Layer 11 of a small transformer language model trained on English Wikipedia (22 layers, counted from 0, width 128). Numbers have three digits each and are written without spaces.
A neuron adds its activation times its output weights to the MLP's output. To switch it off is to set its activation to zero at one token and run the rest of the model.

Output weights of the MLP neurons that the questions are about. A number n stands for (n - 500) times 0.00044.
n98: 692638334520471524609537668564290560507306649519252225384630638323595488447478302524358380384393512446466627330645657408657600484550266515541566405732415508390512312677468469405574559622561643614554693551463484744565676384320540439530635383241331618292465548484375555420375535691411622358496773660476443538401553386238376598372285609536468602455583684581921333449437617327675465389445
n118: 394483514423458561497225497552549616461602540673675463567645636457506388545609539427668548439394348686464563594520554473332570570377564440591806446591437638476587482578376588654510217605523460275333530342419402637490383491520548581462602500227530532383648644402631483417373411477370591558581682621650458662487667368587529648309483403575518622528429457380664503480449472300383371466180
n145: 770403705474457312535833525445449378964132672540125409505500633604412484270322637628734691274556552452556520441531359601592679890283421442683449579683844663500420419425703526578262642521480619495577689625051223662807287433552362348639658360899369321495516179532407390548581551443449720500495214681363473233324480170473600698650495457701854500451584383500422521663216184563381152437795
n202: 592267327590551512539376560453400371590554206492632549318471560522458564587667388521872216708476344587285448551872504663596786330524391355529427385344524480463260649496592586565293781516592731306651459447470457515661450530484283509551483447589327321263541574364565484345662608561508335615295392541670641522540683541487426447294673538567429455298641492565553695496562256451200681727554
n217: 566562472673533654300467373648496252308396555550534478305638481612223467572657500261350689688712591525347322663496674428450372676586403640334457456211321454322638549818504567518434396643288422500508492472645496448446734511461508459661588461446413705515559339304382476553481353520858433401355465378560422243393523325378530551533380443608239773591488458488512612631663549635672512635699
n254: 508631738472580529585449611543548492306422257504550519476557524534394466418512517417258720792524235163536592361643447583576496597395442356543564312386564452586408763266433512641597595553424440756479586411513504350739392328541558365287558823649455508473399334559343369542567612751653463549265416265364377530539733844308523602167380429554544463453635504520435467418635224435564680615385
n288: 661695491474698491409287386571504671483649461613606460479227687409561558409451414451580491733415379735555339504301565504555628293521443403222496174622654335387544536554491474585727369670530337307541457703432468329606619548314606666426526582870583842421345635594311788207421317302590443396487381513811698251345336618376331379423394598416331483664229893410621478600605522474611525705386
n293: 542691414610451360269331702749620405581697343377436343269457442281500376610524504679463548410579700477479554421616156630650433385277408373723349436866500363436435199439587254500853410419666702475715321733487482560329127621479491385411513542519381747545699729619500457361430617627676526615381392500547540640430442265365561326453533518422677534518611467748601448616286605521664417453659
n306: 307484650504362391673551645469394590531638548718450537344613484364417764213787602732539623440559399637614354663386577488595627416540443281542599553585512535330525450407389480564544451504394324289602378400716546439484537530713890466327533536288395811648629489371608496438293282392301642605508686705439466595516570557761373581485571288283599334377410437612592316451541724407528555260215
n335: 545574372450579293532611541504488526605325643406320457563597305264595307459628527253558526330678458609697455469183521724645554618278612472579458615725438492411431540715405293488734376385397496435567670433425385655612461422761315496588453236505436654683584492609290402431549529201529496313414450340423562608341443589474637234547632753835489272478671455855500427304628917351646434359440
n360: 671434263532525851508433643343469217725544373519455739532560461542392454531530525533601768727531436331573508521477548435305535355409300429458912660588363519424418637458679393355453552636558252527773648425395413553645281449595484434371540492245324508419647447360528476578623562330445580456323551607427695717481581560430755532682551356540496508236291391531504593781311574708602543633585
n366: 524488594466445357387376557631461550497528429455612451565323720523578616575674578490694456382345376660497521606506534519467503335359403558529509531609589427428296516682465602483534497528652734545605772308510263673549329345398611529586582457404369568404537647510574466417464427404426622447614372478478458550443566259372539581514463558386430544490525397359614462343610404419482470365654
n459: 601518410802535496458384687528424429550564120464486736562485584418600358493581469648637394257428670435453605443540548549377544419394475531530478418519672525634477088354470204597350377329565584457449574386411338538881538422452530442468691720513522512468452570458574657413579544581664820325554627636485565595461364653367397533507612504575597656337545561357415541440384565295357467354556
n464: 300420317532486577291305416837797509609551636658788643644477370581309547566396567556358393360407427617469522910305404556509733415500392657718397518546675802578430292710588227568599482486558568535606043514357410650513170370396380330409523541313299543768523263359509243439469879591298409299575669577712514558526332445818413509610464383579591559505652242549387385633440336395635545427399
n475: 465447527536291424619584735410622432385437424349627521549321816669567458577419566413718742424430437545287636181408509655688500519473652554547346347509474758339454477573674714224704681801491588669415621344444299378254824652126605379220364513429626361448549479458496739408504163464077500262427294616432663271677552500445355496554513380459581692383401627549313663536613381469562702667333
n501: 325712294604660321508653646640435458333273625585425496616533684557512639580698456376476453315272533442326182530411575500582365400525721492578549353604471630700252392632291275757388588395370442589403483292706691598377440654587746487373973314376303387677778433573537445513464651342447554312548296409555526771552544337479631613539418620762406383605340382599413593386462517588512553597576

Each question names a token from some text and the token that comes next. It shows the activations a of the neurons there, in the order above. A number n stands for (n - 500) times 0.01.

Then comes g, the gradient of the next token's log-probability with respect to the MLP's output, scaled to length 1. A neuron's effect is roughly proportional to its activation times (output weights . g). A number n stands for (n - 500) times 0.00082.

" after", then " Or"
a: 494493495485484490606486496662486484485496486500
g: 408622456478444523478459581566458561481520503448420429416520491194448384607489472392475437519425459362517238564561648482267408430524153443637682429622602416627616472577534585520585550215512552559619611602649448517441292429559615504601776583647239482512567476396468383589510670597731539456535587442440478573487398480438478346501792445682390411458568491583457431483429547504592589369632
Switching off which neuron hurts the next token most? n335

" French", then " Rev"
a: 488483500495483484500498487483497604491486498486
g: 441590451621527568279620393390571496354540650655546694258603771443549405286464429740399491393578613477470405579470429474355572387589536403650715528471549636429422511557481325414365367657372486536530503336711582574397397641616542614391578351529390582376452599478540447514560699331534384486630501465615315499549547493458466537432498546475472495386453487587341680528274477790425507525459
Which neuron, switched off, raises the next token's probability most? n366

" with", then " a"
a: 495483493488493569497608493488499483500500498585
g: 464558499400475482548484466751369401397364459643625505597423588380649539629512537468432604552491478710472342512520690733556590671434403481458437608507687424543485520311500318543579536619604595649344371466397565556698447272372373518496541563417439463683571505658544307479482555590411458337158432615563536468461563548582730551429426451505562453325461382471377581409708431470386475572233
Switching off which neuron hurts the next token most? n254

" one", then "."
a: 489487500495484500497493496491484484487499483640
g: 704412382459375505651510466435278540451538655321506492667543539356548582379590461355652489733483658588581454482449509445632428502429438318577458528473286461374721506481567454331534553613497607601258604414487472386544567441584372475514550598613419745639569266619643535343409523517354486669320492538514385334295407432425400536374543568611527540396482478605433450385725600557517687670571
Which neuron, switched off, raises the next token's probability most? n501

"ology", then "\""
a: 498527498485499487495493487495488620487500499500
g: 411477500540601322487571584500436555473387564677501519680574534744568503379476757401505498305705758629219316475623416476442592383310459464545439459511757617298488581655442667472485393567419366220447539691378369591442302450468630522351392507640503561480397469589470325535501623652405530510514510428430470468562526580429696432633561400532459500411517522449504568327548349510611552552506
Switching off which neuron hurts the next token most? n366

"s", then ","
a: 495498500483707483497495484603577491499493492506
g: 554480589434640443394624535756547554490415534483470560317322431410601522531689534451477452500477423444725523540526648631551613463581470537549538532558267497569477442368541539445536210378430404480603566200567596497449633389427464593620509310526458625359533679308573530442741434498477237797604593231674545357499460509417574562390314533573442489549572579440555435308567499409443621463501
Switching off which neuron hurts the next token most? n217

" New", then " J"
a: 490484500495493509500500583485507577493486483500
g: 447393621551430584622544635419314667456608605445251434302473472411370477455467644535360431389585460625472567531533384481649455485556424435563469540539318645490388408358310405568505658412419489453534561649670473562451526545492409581399442461614564521648485695769628437307675479385514633199641452541546403514601562227460494469585505499494535556417326335638404635363497532632758603444629
Switching off which neuron hurts the next token most? n306

"ured", then " by"
a: 499550485496541653483518490499487495500494527630
g: 305594600514383593460468390522515540423700227438653500413374335472451407641250379549349353651437615491444577658531428548465449545433520516577406532496684338524440629307568406574577382433536385541494598613345542581665451500639421386608492512611576316395422725555506592615568752526559612345594481497644389495555467343470500457436482554415772567367429455438725573594351655576402450575323
Switching off which neuron hurts the next token most? n254

" for", then " Israel"
a: 487515498496483491500484495532499488484483494639
g: 445393352599510469511597381382346687348484601558496545397642430408495507505505600467518413627489642466551661304524420615490435465501474401516349474552524538521635427586366625438477444480350511691609365596422451500479423518452726832496418379438574676490535449382224608744352637447486541604588664685492608501413323516368444648584640474355388427295590536365572544254392592527705520557423
Which neuron, switched off, raises the next token's probability most? n501

" of", then " the"
a: 487494500486486525492496499638550492486490499493
g: 610437560286388421390494674612673338388423405503538639438344538417595612595445532315313633431328425664462634459739520428744621523430545563464391182473897430618499532427595342404344479599570470458394305549468707569621453529426509424509402541538461662522560647479582449563487549535481451458513410598567469446390633507453450574541356411321491577477439535444536540408621638520395391643630
Which neuron, switched off, raises the next token's probability most? n335

" State", then " for"
a: 674486500496483541500500487483483558499500499499
g: 393361372478515616674454492532578616500493544547577504693460555408586692564513331421454386443301273446522564460390491517556599516385532478471325351550721467711501550664541392447476379430757411613402585575301552661478665479622573282325239398400482350599454482418435517588457486399504674452397528514439423449635433652266590477752475501450535517669497501584545439603680631640455515529307
Switching off which neuron hurts the next token most? n98

"ert", then "ion"
a: 499658567499522494489615500497500485498490491533
g: 356363370646627636488520496554638528479585492633521634503527542382580519440385397506348705558700475318479572544517499603333550641607436538428361466353412472385564479573603549560457459550512372503341500542272313518335604472605610669500556438517368659354335665408607515731380508525644457390488378827690417520525399271445488526527409713456340579505411666641468434461586430586397452295502
Which neuron, switched off, raises the next token's probability most? n293

" es", then "p"
a: 485562823498539493537483496498498523491494485596
g: 555411435350547667612553731432713709444562568479595580334655575499289500466507688600584341454567491437751485477584491259443521453560616431512304714631480558349412361512535464439502732374280469318507442465389614544548454565715490279334468457501760545531484480502641523562495508496481423455542474456707490405422568401354514506500515375498508373632582328571646302549455451388396599421469
Switching off which neuron hurts the next token most? n145

"ced", then "ent"
a: 491723489484857489500483491499500497489498484483
g: 626530492483470657421539475435577649566436616514560464377323530394493529408634264546518373511412618416513712528667625325308413572294359499575613566570628605442459546362431444349716720413696312501612386437449541588486540588616717550265529576575462306357507386410412500708415393442571447535681465497611569326670633496555481497518673480530339620531514301512468566526328554374505459365424
Switching off which neuron hurts the next token most? n118

" the", then " \""
a: 483492497488486485495498497486490483484483484564
g: 356577398704449374614384550465509295467675599425574470367528631531663325472507248489672351587487434405459517468396410468713449463222509492475580492472415568780688525589488365564462546598515466440617664478495500426480435381278543438637552530644613357537553565717489592458545577457660531408482435364485404449359410689470454527674503482675317509466385360551433529649435427734338591421663
Switching off which neuron hurts the next token most? n501

",", then "2"
a: 483488500489488483500489492489641488500532486548
g: 381425340460428214641486325765366513690621538467647569524591499526551246652386358499393581514480453511705513451561375432601615622521612601524607736484456305533520406446536574470527516386530539441365648338584503496438524513630386509492429592355423607730576446724445464325616457430399433688526441474443338446529576541608661502485645515603473456507505438240263429449477415475423669440658
Which neuron, switched off, raises the next token's probability most? n360

" f", then "ar"
a: 493526581483484494498498484497493497506484499543
g: 513566470527563366610271618861291486526393361630458590259472602460557424590520445378512573528579420397560615563525519422654559593547674706431554452489526411524385461355434561351394569297521431322490496582550463501587444497461292447480597603477503608477595453690399535732666398592355283692722594416520317554474613542325546241558508399495471576465510343501565538491421541431557479692430
Which neuron, switched off, raises the next token's probability most? n145

" H", then "uman"
a: 488610499493497492500493498492515606490488563499
g: 398416454449564556812514486603432531413407494361608527516518451596615498612433455463273333561393519429480281580578575537602556350812503481492529414573348830644305535519419482362602476363568506419522395403474417579426541550383561334451450380627456601354570642701370462714334488544440505566565499616402633381638495481521302588589497534294537627429508397565564388391464619339675571599640
Switching off which neuron hurts the next token most? n475

" ", then "er"
a: 501631483497485499500500499489620527485610483551
g: 443415514625382603570348667667616302640216556445463573413545438508515376502448486287582438338468495377505422443339703605749446592420390429388374592388654618438431300488616551547779582658507390422612436429495565533347571490419503400585715526532492426525605431534505374624653472632456366572504727458405682625715324468476347551616376367461570533367612471533564420479577397430578501495518
Switching off which neuron hurts the next token most? n464

" even", then " more"
a: 487488497495484495835494486483495484495483485507
g: 457514425486534515559437323567707445749569491565380509451448404396526512511570431507257544407547386553570395653469671547469691625588551458443615796302479434357422311536451431497531562473497548335468671537462372451483652441570564372449434771501373559380675491449461499393482742318429536295426525575604699450606602558508419477569411541400300299314617460629617324618626589582378605526473
Switching off which neuron hurts the next token most? n288

",", then " every"
a: 494484500491493493486483483486535509489490495499
g: 503514488504444432305252478336518399723519342441409594587454520634539662596505538278517409427507348452752318634644503591682649377669225487556649526386620482376397612536697597382517469425447266358460583525499582476425518401575447406392619650640353377543612385495574553614481575519435380680346543401569599483422537543497600525655496258507384546409389349531605653551513527541554611565515
Switching off which neuron hurts the next token most? n360

" Or", then "gan"
a: 495490500498500483489498483493498572491500493495
g: 577369498248423479433577642680539468576469555474385606507527576390514601575356327508621472517460481591431448451335556326300379247427455640589639733457645470551494408686555321624440383489198574737623457543459418440331408538277533529511657511628403458538520473542489522655440585291644377570612638460578648437484527380694579539547594395417474543676590383427516646478413551368533636451404
Switching off which neuron hurts the next token most? n366

" they", then " though"
a: 498502613492496492540511493486483483483483499522
g: 328347396484584451591533488442601573338555601421384327326319583538579471646481465381466278422541573604304567436615576401437522349669412409638441616668576620518682442584662648477594421497465457437512413516572621411483414539470472706460565663540268751519438489526521455426592369503469533639621315422626537438582456701529382381444535658506637593523440436673408258450662436243579319581511
Switching off which neuron hurts the next token most? n288

" F", then "ore"
a: 607544499483489485500500498483539577483496492498
g: 599337367595261577533478469700648323378468558485527756585389415596692590385516506589456587436525425523606593404539491604363494420598531527583249412444550539357447369622445741488590480532599626597539454415535422394517401316449649444628505476595561586561446530390376389484557669577566357448395718644494502456632458397411228655461572441483601372524511591361526635422530428345409690192565
Switching off which neuron hurts the next token most? n366

" in", then " V"
a: 483490500498497493500485489654483483483488494567
g: 387513408577662506646544354534469603527493537506554438572578362393266528456586469618536404370445490360401388498277466553355498640628563499585453782387309490629471322666307554546620647481469543597546580524599487401471395641700617639494564408457427468540415536226357452659397607495643421491696655519505592544582441479741558493491606451578489332402626595443536262376369365391586620328384
Switching off which neuron hurts the next token most? n335

" com", then "e"
a: 488483775499483495483483494485499485511521488568
g: 199512661481629495520485490478464343496432431374407551580471527471539428199574462538605615666645601468494583452624304719618397592522465539318626501447603735285516502699396653441552354268685664414522515325541469526670508552540411339492525643544590487389715535571457488566472207552464638419504361475430372466386619435495560576607406511572626670537374392406471426468522432383588560415477
Switching off which neuron hurts the next token most? n145

" to", then " prom"
a: 499497486483501494483555494628498500596687487589
g: 698382500739609742517402542270771652631688398660338497256457336457692474353538367636434420474445369619375649382473382479401558570486502538418314442499715532520546394490525451658415439476538598426544472531395330552368495605433496464408640475528537585491425515478662521415475446437511784370449454606465420444524482421582378543634711616440406473639463470518571422549570465467222490632537
Switching off which neuron hurts the next token most? n459

"he", then " sp"
a: 483491500500497484494500499499500586500500500492
g: 760337503355668413338481717329610611563396377576361390632479550464487449560432678386545473561493312629384444553629311308526602531422620541504571392444546444464455427559637378341593559616374524490672566581357478460621559229440588291530394321473389443549489464524374512259491393415564475502487593585452617522456561362494547618588472670339463464627740638652504520362668595541603596634518
Switching off which neuron hurts the next token most? n366

" and", then " was"
a: 484499490492484527494542498509490488484493497496
g: 627475610473584435585696452580460712741471513403614285594592638370606547656392516445519510228446535459452444484556518552476392528479625517771352595473564533484597515456436496405805427519430447513462321595427632509400455535514417480570476466405551467583404441774580207539499398328406478519248605517670503401446480341305512534660542609344607547516701415549310419426594451326523462541448
Switching off which neuron hurts the next token most? n293

" and", then " cor"
a: 660484500489485494500487496619492578490538500532
g: 491437568603684778342437356540498370480674563535376269548538374513440278690465460521489586486427403316337451369577410537578568639505543695387358461518447374413565421547297369418666477600551696496535643711414373762621592558568427478354559399450655418553547556558694503495425436477456591412613553587392481417298487486568565555611561535606668266379471572381444421504594311398542592590525
Switching off which neuron hurts the next token most? n98

"z", then "uel"
a: 499570500500495642489486499487489486500500500490
g: 445607588523501469516402520478424475335316436409373498432470480542485315499484280492400607661493406380402659520227500558294511570493466458521388420637646576644398656434538658334559488597732524427700574588374393610578596687594714328439495551292668359464529414460515568552601681468685582489592436476492578661521505412426351322668335589426375548543724434524634389471360394546580637505426
Switching off which neuron hurts the next token most? n254

" adv", then "ance"
a: 486543878489483483485494495484563483619484495652
g: 345594356422512510528536612422590525306275726676463510637444488455450401565509452421600370592385384663550609380412573579555525555400436379460607315397557676461486722482358605413541501633703577456514467340555530663648727588415585524540381468402416569548614336379403603495373388426687465505511496603576404413259568342424620734648401361390343679564408453519575650527584379474579451545346
Switching off which neuron hurts the next token most? n501

" and", then " offer"
a: 493499493495492517485612499508488484491529493485
g: 699418599411485506404662428550488642602546425558544325548603360497338519776430548435496411394580648536443411325597409744397462541500632531564263499627665543458579559349604583514695325493526463549599447461225667529470752638520472401527530505441503484513537392603532238434452352480221528552460416505458586442365549330306384486510471645337674610596481590488436465396496585385596504671517
Switching off which neuron hurts the next token most? n293

" ch", then "all"
a: 498499499496486493498491483500496486488490484678
g: 463604555351667295573330520470352537565547468519561313701547203497427474597574628346556474470706457274703473590507222599513727544499414472421531421657577559490490625575540579583356400475561413421464500371582470583448499571629443545566492485524544482370474372520473379538530469278517508572399452413515609520370670318486743542713468470557470700626349313550434268417395561563479643628604
Switching off which neuron hurts the next token most? n501

" ", then "ens"
a: 484691654494491493500496500485658491484639484538
g: 557485430422396439353553453436467335464532366538442574569362463257503473483804534730334406457539549544668443410224357434513459424596512449362714496445519605341658514456414396561719463453625394573556427417627505611379365428418473579578575316514542652458637501350616436683356449532548601568576666487738520511437527346602503510530571426538492674610459561354335599689410620608441522686309
Which neuron, switched off, raises the next token's probability most? n145

" s", then "aw"
a: 498487984483487497491525498499503509490527495581
g: 391725709582501274534577583643297522568388469549577579511627491377581534409601435545610615686458653541568570404531506504533570571393645476436411522601568539460761353585454506582447439326403277543625210391462448487572501379624420501491381590526516501430607448667468518656469473574572535599460386512079442545265628590463498460404354584500465371369723556601476428506399339523388521526372
Switching off which neuron hurts the next token most? n145

"ical", then " Committee"
a: 483485500499489522500490489485487661495487500500
g: 481453501484264377361558443587631150403441533504579529443473386590515598416550460563691489665442288429673631412476496614629567497277437502543328418587633340301516424670393638443322582574541761586443417465449597695679575519687577500577518409695470478622475492392656595547535534374502304487352337391576566410464488634419583531465595544444487383700353420486411547336589587430470539524584
Switching off which neuron hurts the next token most? n366

"orm", then "s"
a: 483485498485483484483499499493500490555499484658
g: 272479303346489403587626443464619397454364555378646397214530655542411363426680476488382456571589530540388431359432674493434479332662686428415656450442532578692639643541613730531352513505466558436480562629530664624488488417595467530558277595237632471469408402423538623445555577459439354777429541530463529626449359662486602660451397555533343452410621605503571476585352467509400408594554
Which neuron, switched off, raises the next token's probability most? n459

" Conserv", then "at"
a: 499576496491491488500500541484484495491486496494
g: 577524542608545300529417348612529610725520529454476476630455686562294558563596571527457352423390399582579371284403571472547551618408543603487393669621504509406605571312332570375462547625497478613498529585565569310498536578556388395665466645490725564422390293386316386474565329597600431503637238563304649557698544429424396365408416408561710477379490547426570362504656468572491656354598
Which neuron, switched off, raises the next token's probability most? n118

"es", then " G"
a: 500493499499566548499495489495483485497499492498
g: 498465642632441694567471536413420413353285430424546387476389578611483340271525362561635321407746685503528527443554297575324535545482623356306457422721327458393510536401535678494611563599401613485536524488506453449417409702501755466669593389690527271678643527666531679488510547476506430398591451346422562453504502691657533424410530450637618637493540472552383440457457492402394440402424
Which neuron, switched off, raises the next token's probability most? n217